Layer 4 of a small transformer language model trained on English Wikipedia (11 layers, counted from 0, width 64).
A neuron adds its activation times its output weights to the MLP's output. To switch it off is to set its activation to zero at one token and run the rest of the model.

Output weights of the MLP neurons that the questions are about. A number n stands for n times 0.0074.
n22: -6 -7 1 -28 -35 1 -16 -35 -37 20 11 29 -23 -14 5 -36 18 -23 21 -41 11 -15 -12 -4 -81 -23 -31 43 -8 -1 -3 -3 -25 -20 -15 0 87 -21 45 64 30 10 -28 -43 25 -70 -48 44 -13 -30 24 -14 -1 8 18 11 -45 20 -5 72 12 14 -24 -5
n24: 10 -18 24 6 0 6 -47 -9 -17 -3 -17 -10 -6 9 -26 -5 8 20 -19 15 -12 8 -9 22 16 8 -14 -18 -3 -11 -14 8 -15 20 16 8 14 14 -2 17 1 -12 11 44 39 -5 -21 -8 18 -8 18 -12 -3 -7 -10 -17 -6 42 6 -7 -30 -9 2 -6
n58: 55 -20 24 7 -20 -55 -95 -5 16 -21 -54 32 -25 53 -12 -20 90 2 -44 -1 23 2 -8 39 29 33 -23 53 -28 -50 -28 43 -8 17 24 34 59 -2 -34 11 -44 -39 -6 32 23 39 -57 63 -26 12 26 -14 37 94 35 -3 -16 13 -67 2 -31 24 -26 2
n79: 0 17 29 10 5 -41 -14 18 -6 -19 12 15 -21 14 -8 -22 20 -8 32 -33 32 -14 10 -9 2 23 19 4 -4 -4 4 -22 1 -40 40 6 25 25 11 23 -17 2 12 0 4 14 -6 -7 10 1 -18 7 -1 -9 22 -6 11 -5 8 19 -10 -30 19 -9
n81: 50 -24 0 34 -5 12 -14 -14 -23 15 -1 -26 -8 5 -5 12 36 14 -12 -11 22 29 -22 10 -17 -7 -5 -3 18 -7 -14 5 1 24 17 41 20 -22 -17 6 8 -1 -12 33 16 -9 -11 -1 11 15 30 -11 -30 -10 62 26 -37 -12 15 -10 21 -13 8 -6
n101: 27 -24 4 -23 -4 -8 -25 -5 0 11 32 -5 13 -4 3 0 1 -17 9 -12 0 17 0 17 8 7 16 -5 21 6 18 16 -30 -12 1 -18 2 12 6 -19 24 -13 -2 -2 -8 19 8 18 12 17 -2 9 -14 5 4 0 -8 -2 34 -29 -3 0 -12 17
n132: 35 20 -4 12 -10 -7 37 2 -2 -29 0 -17 -18 21 -7 -43 -3 -8 1 25 -17 1 -9 10 -8 -21 -3 2 5 7 -29 -11 -6 -8 13 4 -17 -18 -5 -15 -1 0 41 -33 -41 25 26 0 17 -7 3 -54 -32 -55 -18 -21 25 19 9 -35 8 -35 -1 23
n135: -16 -2 -13 -2 5 9 14 -17 0 -21 13 -4 18 26 -19 11 -4 4 -17 22 8 -1 6 10 -30 7 8 10 12 27 -5 12 0 35 -12 -9 -2 12 3 6 7 2 35 0 8 19 19 -1 8 -10 -8 15 -7 7 -9 -1 3 -16 19 12 -6 -9 9 -14
n139: -3 -34 -46 40 1 -3 -2 -56 51 -32 -8 13 -4 19 34 21 -30 39 -24 -7 58 -10 12 0 -7 12 -25 42 -19 -7 -42 -26 22 5 28 4 -25 51 9 38 -36 -33 5 6 -7 9 41 -55 -37 -10 -31 -9 -4 -24 -18 19 -1 14 38 -4 18 -5 68 74
n140: 19 -4 -32 -19 -39 18 -6 34 -31 28 -3 11 -37 12 -16 -17 13 10 -18 -3 -4 -25 28 6 4 2 19 8 -1 36 -18 10 1 -3 20 -3 3 -48 14 -5 -4 -2 -24 12 -27 -14 12 39 -7 -4 11 -15 22 -16 30 26 -2 21 1 31 14 -8 -20 -17
n168: 3 -16 6 21 17 12 -35 -9 4 10 6 23 6 10 -34 -11 -20 21 13 -8 -10 3 17 0 -21 5 -13 9 2 -46 -25 -6 22 3 19 27 -43 20 -28 -2 1 2 -12 -3 1 -1 0 -47 -13 11 -10 19 -9 -10 -31 -22 2 -4 26 -16 8 1 -6 15
n169: -6 28 -10 -2 -6 -7 -15 1 6 -20 43 29 16 -11 29 -17 6 -11 -21 10 -21 1 27 8 11 -11 -15 1 8 22 48 13 41 -20 -26 14 -56 -3 -15 -6 -24 -12 -30 -34 -47 0 26 3 -51 -37 -20 12 9 56 -9 -29 7 -16 -50 -16 31 -4 -26 65
n191: 11 1 31 -18 18 15 -2 17 3 11 2 -15 26 -22 9 27 -22 -39 6 44 13 55 10 -28 6 37 -1 -12 -48 29 3 5 16 8 12 -36 5 15 2 -62 2 37 8 -46 40 45 4 -28 -8 -11 5 -30 -20 -26 -2 6 -25 22 3 14 3 -4 39 -7
n195: 2 -21 18 -27 0 -12 16 44 26 -1 -26 -12 -31 -17 -13 -12 -4 12 -34 -5 16 -20 19 10 32 -18 12 21 24 -5 -6 41 25 19 -34 8 -17 -32 -58 3 -5 -7 15 -30 -2 18 49 20 0 0 -12 24 -7 -20 -14 -32 11 -12 41 8 34 43 -15 11
n213: 6 18 23 17 -13 -3 -6 27 -16 10 24 22 1 -16 11 4 -28 17 19 -24 9 -8 16 -18 10 23 8 6 4 -22 -10 5 17 -9 -14 3 8 19 18 0 -14 -2 25 12 9 -23 -16 -9 -26 -9 6 22 19 27 -17 10 -9 1 -1 -9 31 6 -10 -15
n214: -31 -9 -23 5 -1 27 16 -10 11 -43 19 3 -49 -43 20 11 -28 11 29 8 -31 7 -2 -6 19 6 38 27 40 2 -51 19 -7 65 -25 32 5 23 53 14 30 -31 -2 26 37 28 1 28 11 22 0 3 -45 -37 15 -34 34 12 -31 0 -21 -4 -26 -6

Each question names a token from some text and the token that comes next. It shows the activations a of the neurons there, in the order above. A number n stands for n times 0.093.

Then comes g, the gradient of the next token's log-probability with respect to the MLP's output, scaled to length 1. A neuron's effect is roughly proportional to its activation times (output weights . g). A number n stands for n times 0.0055.

" |", then " "
a: 0 -1 48 2 0 -2 17 4 -1 0 -2 -1 -2 0 -2 0
g: 19 -27 -8 -19 -45 -4 0 4 22 9 -1 -27 -14 -15 -26 -56 12 -15 -36 30 28 -2 0 19 -33 1 15 -23 -14 59 -4 -21 10 -7 3 18 49 21 -21 -29 12 0 -18 -2 -6 -11 57 -31 -6 4 -18 -30 -6 11 -15 -18 -8 22 17 2 27 20 -30 10
Which neuron, switched off, raises the next token's probability most? n58

"int", then "ah"
a: 0 -1 0 35 -1 1 22 -2 0 0 -1 -1 0 18 4 0
g: 9 -25 3 -9 -16 5 -2 16 20 -20 25 6 25 17 36 -32 12 3 -21 11 -8 11 -10 50 35 -37 21 -3 22 -13 -6 -18 56 -47 -8 -41 -37 13 -9 10 16 -21 -32 -22 -13 -30 -5 -9 15 -36 10 9 7 -34 -10 -3 -6 -8 31 5 2 30 36 29
Which neuron, switched off, lowers the next token's probability most? n195

"After", then " U"
a: 25 -2 11 0 25 -2 -1 -1 0 1 17 -2 2 1 3 -1
g: 1 -27 5 6 32 -9 -20 -25 -22 -23 9 -19 2 34 26 -18 9 -4 -48 -35 -23 25 -15 -44 2 6 -8 46 31 -4 -19 -36 -22 -5 -3 -6 8 7 -35 -5 10 39 -36 -1 16 -51 -21 7 -10 11 3 11 8 -8 1 14 -34 -37 9 20 13 -26 -3 -45
Which neuron, switched off, lowers the next token's probability most? n22

"ers", then " |"
a: 0 0 0 17 12 -1 20 0 0 0 17 0 0 -1 2 0
g: 22 30 40 -39 5 -22 -15 22 -17 -29 17 -4 11 17 40 -18 -12 5 0 21 26 -9 41 -20 2 -4 7 10 54 7 36 1 14 2 10 -27 -28 -15 -41 -15 -1 -23 19 11 -16 60 -11 -4 -20 15 -6 19 3 14 -15 17 32 20 33 -13 6 10 -44 -18
Which neuron, switched off, raises the next token's probability most? n81

" youth", then " national"
a: 0 -1 0 -2 14 3 -2 5 0 1 -2 3 -2 -1 10 0
g: -7 -21 63 10 -44 24 22 32 -20 -25 42 -14 -10 8 -9 13 -4 2 -12 55 13 16 36 10 40 21 -19 -3 35 34 -14 14 -28 -6 19 -22 -2 13 -30 -9 12 15 5 12 9 -11 -9 -25 -25 23 -31 -23 6 8 9 2 -30 -31 7 -3 -27 28 -8 -19
Which neuron, switched off, lowers the next token's probability most? n213

" a", then " career"
a: 0 -1 11 -1 0 -2 8 8 0 0 13 -1 -2 -1 2 1
g: -54 -32 -21 -10 7 35 10 22 8 14 -12 5 -13 -5 -39 14 -20 -9 4 14 21 27 22 -14 -3 80 2 -5 -47 8 -28 9 4 -24 18 26 26 3 5 -17 21 -48 -12 -15 -21 34 -7 -14 9 -13 -4 3 -8 8 0 -6 -20 -34 -16 -13 -13 -39 21 -17
Which neuron, switched off, lowers the next token's probability most? n168

" ", then "201"
a: 0 -1 0 1 -1 -1 -2 13 0 0 -1 -1 5 1 8 -2
g: -25 1 2 -10 -10 4 -8 -6 3 50 -28 6 -17 -25 0 10 3 21 -11 -37 -37 -10 -28 -2 13 36 -12 25 28 26 7 -1 56 -20 37 -21 -6 6 -37 -18 33 1 -22 43 -13 -4 -10 15 11 -11 -20 -33 -14 -41 -3 36 -31 0 -20 18 -8 10 43 -19
Which neuron, switched off, raises the next token's probability most? n135

"1", then " November"
a: 0 -1 0 2 -2 -2 6 -1 -2 8 4 0 -1 0 -2 0
g: -17 4 7 -21 -23 -63 -12 -21 1 1 26 -21 37 13 -15 7 42 13 12 5 2 38 -5 36 17 -32 49 -17 -26 -4 1 18 -6 -10 -12 -8 30 -5 4 40 2 46 -5 -16 33 -37 -15 -18 -21 -22 11 -18 -16 -14 -11 14 17 -38 1 -20 -37 18 -9 12
Which neuron, switched off, lowers the next token's probability most? n139

"',", then " Pit"
a: 0 -2 0 19 0 9 -2 15 0 -1 -1 0 0 -2 -2 0
g: -22 12 -37 11 -1 8 -22 -22 -20 -16 -5 14 -3 2 -47 -9 2 4 38 32 23 10 27 -39 -10 -26 -39 49 -35 15 1 33 -10 -19 -7 17 -8 7 9 -8 -13 -32 54 36 14 -8 -41 23 36 -2 3 -5 -27 4 4 7 -4 -11 19 17 27 4 38 -13
Which two neurons, each switched off alone, lower its probability most, in order? n135, n79

" Pri", then "est"
a: 0 1 0 9 0 14 3 -1 0 0 17 0 0 0 6 0
g: 6 -2 42 15 -33 42 23 -42 -1 3 4 15 11 -13 -13 48 8 -11 26 -7 25 7 -1 22 -7 -11 23 41 -16 6 19 19 -21 -1 22 18 12 50 2 17 -8 1 -3 3 20 -19 -8 30 79 -25 0 -18 3 -8 -3 -6 -2 -10 12 -58 6 -16 -15 5
Which neuron, switched off, raises the next token's probability most? n168

",", then "30"
a: 0 -2 0 6 -2 19 0 1 0 4 -1 0 31 0 -2 -1
g: -29 -13 -29 20 -7 27 -1 0 -10 -26 1 13 0 3 23 -35 24 8 16 6 13 12 11 -17 -4 -12 -23 8 -61 -34 14 -6 -13 -16 -21 -40 -3 10 4 10 -43 -3 45 23 9 -18 23 -29 6 9 -5 24 -19 -27 58 11 20 24 -43 -14 -4 2 48 -14
Which neuron, switched off, lowers the next token's probability most? n191

"ults", then " before"
a: 0 -2 0 -2 11 10 0 14 0 -1 -1 22 0 0 -1 0
g: 14 6 -15 9 -1 -42 29 14 -9 -18 21 37 6 -39 -20 -3 0 -19 -48 -4 31 20 4 -3 -46 -36 23 -15 -30 18 0 1 36 13 -1 -60 7 33 26 4 -5 -12 -15 -7 28 -20 36 -24 -1 -1 13 12 22 10 8 0 24 9 -38 -11 -44 -4 1 24
Which neuron, switched off, lowers the next token's probability most? n169

" a", then " state"
a: 0 -2 47 -2 -1 3 -1 16 0 -2 0 0 -2 4 1 -2
g: -18 -43 5 1 19 -3 23 -28 9 -24 28 16 -18 37 17 -23 9 18 -41 -5 11 19 0 -8 -16 -4 6 38 23 -10 6 -16 21 10 -38 2 31 9 10 -17 17 -18 -14 -20 26 -76 18 -26 9 -8 -4 -43 23 -20 5 5 -35 -19 35 -3 0 7 37 -21
Which neuron, switched off, lowers the next token's probability most? n135

"6", then "31"
a: 0 15 0 -2 0 0 0 19 0 14 0 -1 -1 0 19 0
g: -47 1 -37 43 9 -8 19 -8 -27 17 22 -8 16 62 24 -27 7 24 6 30 13 -22 2 11 26 30 -7 -8 -13 4 11 -16 7 -25 -40 31 8 -38 -35 -10 -5 -9 -7 -2 14 3 -20 -6 23 -7 -27 2 -41 -13 43 21 -33 -21 -19 8 28 9 18 -15
Which neuron, switched off, raises the next token's probability most? n24

" was", then " named"
a: 0 -2 -2 0 15 -2 0 3 0 -2 4 21 0 2 -2 -1
g: 20 -4 -28 -5 -8 2 4 25 -7 2 11 -31 2 15 28 39 -9 33 -25 20 8 -32 1 43 -23 7 24 4 38 27 26 -44 20 2 13 -15 2 -9 0 -2 -18 45 9 -19 33 -35 3 -2 23 9 -40 -16 13 69 -2 -12 11 13 -12 -18 28 29 2 -23
Which neuron, switched off, lowers the next token's probability most? n169

" points", then " against"
a: 0 7 0 4 -1 1 7 28 0 0 -1 29 0 -1 1 0
g: -25 33 38 -4 -18 -59 -13 -25 17 30 5 -33 -7 -26 2 19 33 -3 -39 -12 -25 23 -3 25 20 -6 -6 -6 41 -30 18 38 29 -15 12 -37 -3 -11 5 -10 -10 9 9 3 9 -1 -38 -8 -42 -34 17 23 -2 -21 3 -11 -4 -4 17 32 0 23 -21 35
Which neuron, switched off, lowers the next token's probability most? n169

" two", then " California"
a: 0 32 0 -2 -1 -1 -2 13 0 1 0 -2 -2 -2 1 0
g: 5 -15 10 5 15 1 -17 -12 18 -23 21 -48 -4 12 7 2 -1 28 -6 21 -10 25 10 -17 4 8 -4 23 -3 9 -37 24 -12 -2 -23 9 -2 13 -12 -14 -5 4 11 -9 -20 -89 -24 -22 16 -5 -1 -37 0 -9 27 -41 -34 -8 7 -13 2 25 38 -68
Which neuron, switched off, lowers the next token's probability most? n24

"est", then "land"
a: 0 0 0 -1 34 -1 24 -1 -1 -2 20 0 -1 -1 0 -2
g: 0 -18 -42 -24 18 25 42 12 24 -7 -69 16 6 -10 2 35 8 57 21 -40 -9 -8 -10 -8 -16 -11 19 25 -17 -19 -16 -37 -24 8 -3 7 28 7 3 5 -9 45 6 14 -1 2 -11 14 19 13 -57 -7 9 8 -16 -18 27 -4 0 -24 35 -6 -3 -6
Which neuron, switched off, raises the next token's probability most? n81

"4", then ","
a: 0 0 0 2 0 0 -1 -1 -1 1 2 0 0 -1 10 0
g: 20 -27 -18 33 -22 -29 11 -34 6 -18 -24 12 10 17 -28 -1 -22 7 -2 57 -5 -1 -2 7 -13 19 0 8 -24 13 14 -23 -14 58 8 -15 34 7 -4 45 21 20 15 -5 27 35 24 21 2 -9 -17 -10 1 -24 16 8 -34 -42 10 14 36 -7 -42 27
Which neuron, switched off, raises the next token's probability most? n213

" of", then " F"
a: 0 -1 0 26 -2 -1 27 -2 0 0 35 0 2 5 6 48
g: -23 16 24 0 -46 -23 44 -37 -4 23 15 7 -41 -22 -5 43 50 -33 0 -24 -22 -5 -3 -4 32 -7 -3 -26 -1 -9 20 14 15 25 4 -31 17 -9 -32 7 -15 13 19 36 5 -6 -7 -10 20 19 18 10 -11 -19 31 -28 26 13 -49 -4 22 30 3 -9
Which neuron, switched off, lowers the next token's probability most? n214

"ed", then " into"
a: 0 -1 0 5 27 -1 0 0 0 0 -1 2 6 12 7 -2
g: -19 2 10 19 3 51 11 -5 -8 50 13 27 -44 -18 26 13 28 22 -18 -44 15 -22 24 17 11 42 17 33 -2 22 -4 -1 33 -4 31 14 -14 4 -34 15 3 -12 4 -12 -33 -28 17 -18 49 -23 -12 -12 -26 -19 -4 -4 19 -10 21 31 -4 33 -1 11
Which two neurons, each switched off alone, lower its probability most, in order? n195, n81

"ling", then " Hall"
a: 0 -1 0 10 15 -1 26 -1 0 -2 13 -2 -1 13 4 -2
g: -13 21 -21 14 45 -4 -5 7 -26 8 0 -2 10 -23 -43 23 5 -29 17 21 22 3 18 32 -2 -9 -1 -9 -3 2 -35 -8 -28 25 3 -57 22 4 42 23 -6 -65 11 -4 3 29 -21 3 23 14 15 -9 5 -1 33 -28 34 -5 -4 -27 -8 11 -52 -1
Which neuron, switched off, raises the next token's probability most? n195

"ag", then "ons"
a: 0 0 0 30 18 -1 35 -2 0 -1 35 0 0 -2 14 -1
g: -25 3 -1 -19 19 -29 3 50 -4 -26 18 -25 13 22 6 -49 -10 44 10 -15 56 -7 -7 -26 1 17 -47 39 0 30 26 12 15 -4 36 47 -10 31 19 -24 -15 -20 23 -14 -17 -5 6 -13 2 -12 3 -17 -13 -33 27 6 -4 12 10 20 17 18 15 1
Which neuron, switched off, lowers the next token's probability most? n79

" (", then "N"
a: 0 -2 36 1 0 -2 30 -2 0 0 2 6 -2 -2 -2 0
g: -4 6 -17 28 -23 20 -31 -4 20 -7 41 -3 -16 28 -6 -23 3 1 2 43 -13 7 -10 1 38 14 3 -1 21 10 37 0 39 -46 -23 -2 -32 5 -2 -29 -12 -2 22 -20 30 -47 22 5 -13 -1 12 4 28 2 0 -36 -10 -60 9 10 -22 33 27 -34
Which neuron, switched off, raises the next token's probability most? n58

"re", then "ece"
a: 20 -1 0 15 -1 4 32 -2 0 16 28 0 -2 3 -2 0
g: 20 14 -5 5 -12 2 30 14 31 25 31 11 10 -16 0 -23 4 -19 -10 29 -6 -3 -25 2 -67 27 7 22 -2 -14 -3 4 -12 -47 27 5 -36 30 -28 -1 -26 -32 -22 12 3 -14 -11 22 27 -43 -3 -10 -23 23 18 4 57 32 6 -21 -3 29 23 -13
Which two neurons, each switched off alone, lower its probability most, in order? n132, n168

" his", then " age"
a: 0 -1 0 -1 -1 14 0 3 0 3 -2 0 1 -1 6 -1
g: 37 -6 -36 16 -31 -33 10 25 -5 -15 7 -9 11 16 32 -41 15 9 9 45 22 3 -30 -5 -4 9 -20 -1 4 -21 -43 0 -15 -31 -31 35 -23 13 -5 1 19 -59 -30 5 1 -8 -43 -1 12 14 14 -23 -32 2 -24 29 -30 -19 -17 -13 21 -30 -1 -1
Which neuron, switched off, lowers the next token's probability most? n101

" over", then " a"
a: 0 -1 -1 -2 0 12 -2 0 0 0 -1 -1 16 13 7 2
g: -11 -2 -3 -2 25 24 23 -15 36 21 9 25 28 16 -2 -4 -2 39 22 -49 3 -32 34 -10 -15 19 -16 20 -35 -21 45 31 10 5 29 7 21 1 -9 -12 21 23 15 -54 -1 0 -17 36 -38 23 -25 24 -33 -3 -35 -3 20 21 -9 -2 -24 -4 24 -5
Which neuron, switched off, lowers the next token's probability most? n191

" four", then " with"
a: 0 15 0 -1 -1 1 4 11 0 0 0 -2 0 -2 8 -1
g: 21 20 -5 26 -14 19 -5 -10 2 5 -13 -10 12 -14 10 -10 36 -18 13 -42 -11 -11 15 31 -15 -19 30 11 -11 26 17 32 47 -16 -12 -21 -22 6 33 -2 -15 28 -14 -58 -1 -19 -46 -23 -44 9 5 -21 28 19 -41 -9 29 -7 24 3 4 29 -23 29
Which neuron, switched off, lowers the next token's probability most? n213

",", then " Ford"
a: 0 -2 0 3 -1 1 -1 3 0 -1 -1 -1 11 -1 2 0
g: -3 -13 5 6 7 31 -14 36 -13 21 -21 -13 -64 -44 -26 7 0 -23 22 -18 17 -14 -12 -45 4 -20 -15 -11 -25 -13 -19 7 17 44 9 -9 -30 2 6 24 -6 -1 -3 15 -24 35 -22 -30 -8 9 48 -15 -25 42 -23 -14 16 28 -20 2 -20 -18 31 -18
Which neuron, switched off, lowers the next token's probability most? n191

"ib", then "au"
a: 0 0 0 9 11 -1 35 -2 0 0 23 -1 0 -1 24 0
g: -4 30 -42 -35 -17 -4 15 41 7 -20 -4 28 17 14 15 -33 -10 50 -16 5 35 -10 12 -20 0 12 -13 13 28 15 20 11 40 23 11 1 -19 -9 -20 -5 -2 -23 16 -23 10 5 -21 47 15 43 -1 35 -33 -22 19 -25 38 11 -41 8 0 19 16 -9
Which neuron, switched off, lowers the next token's probability most? n132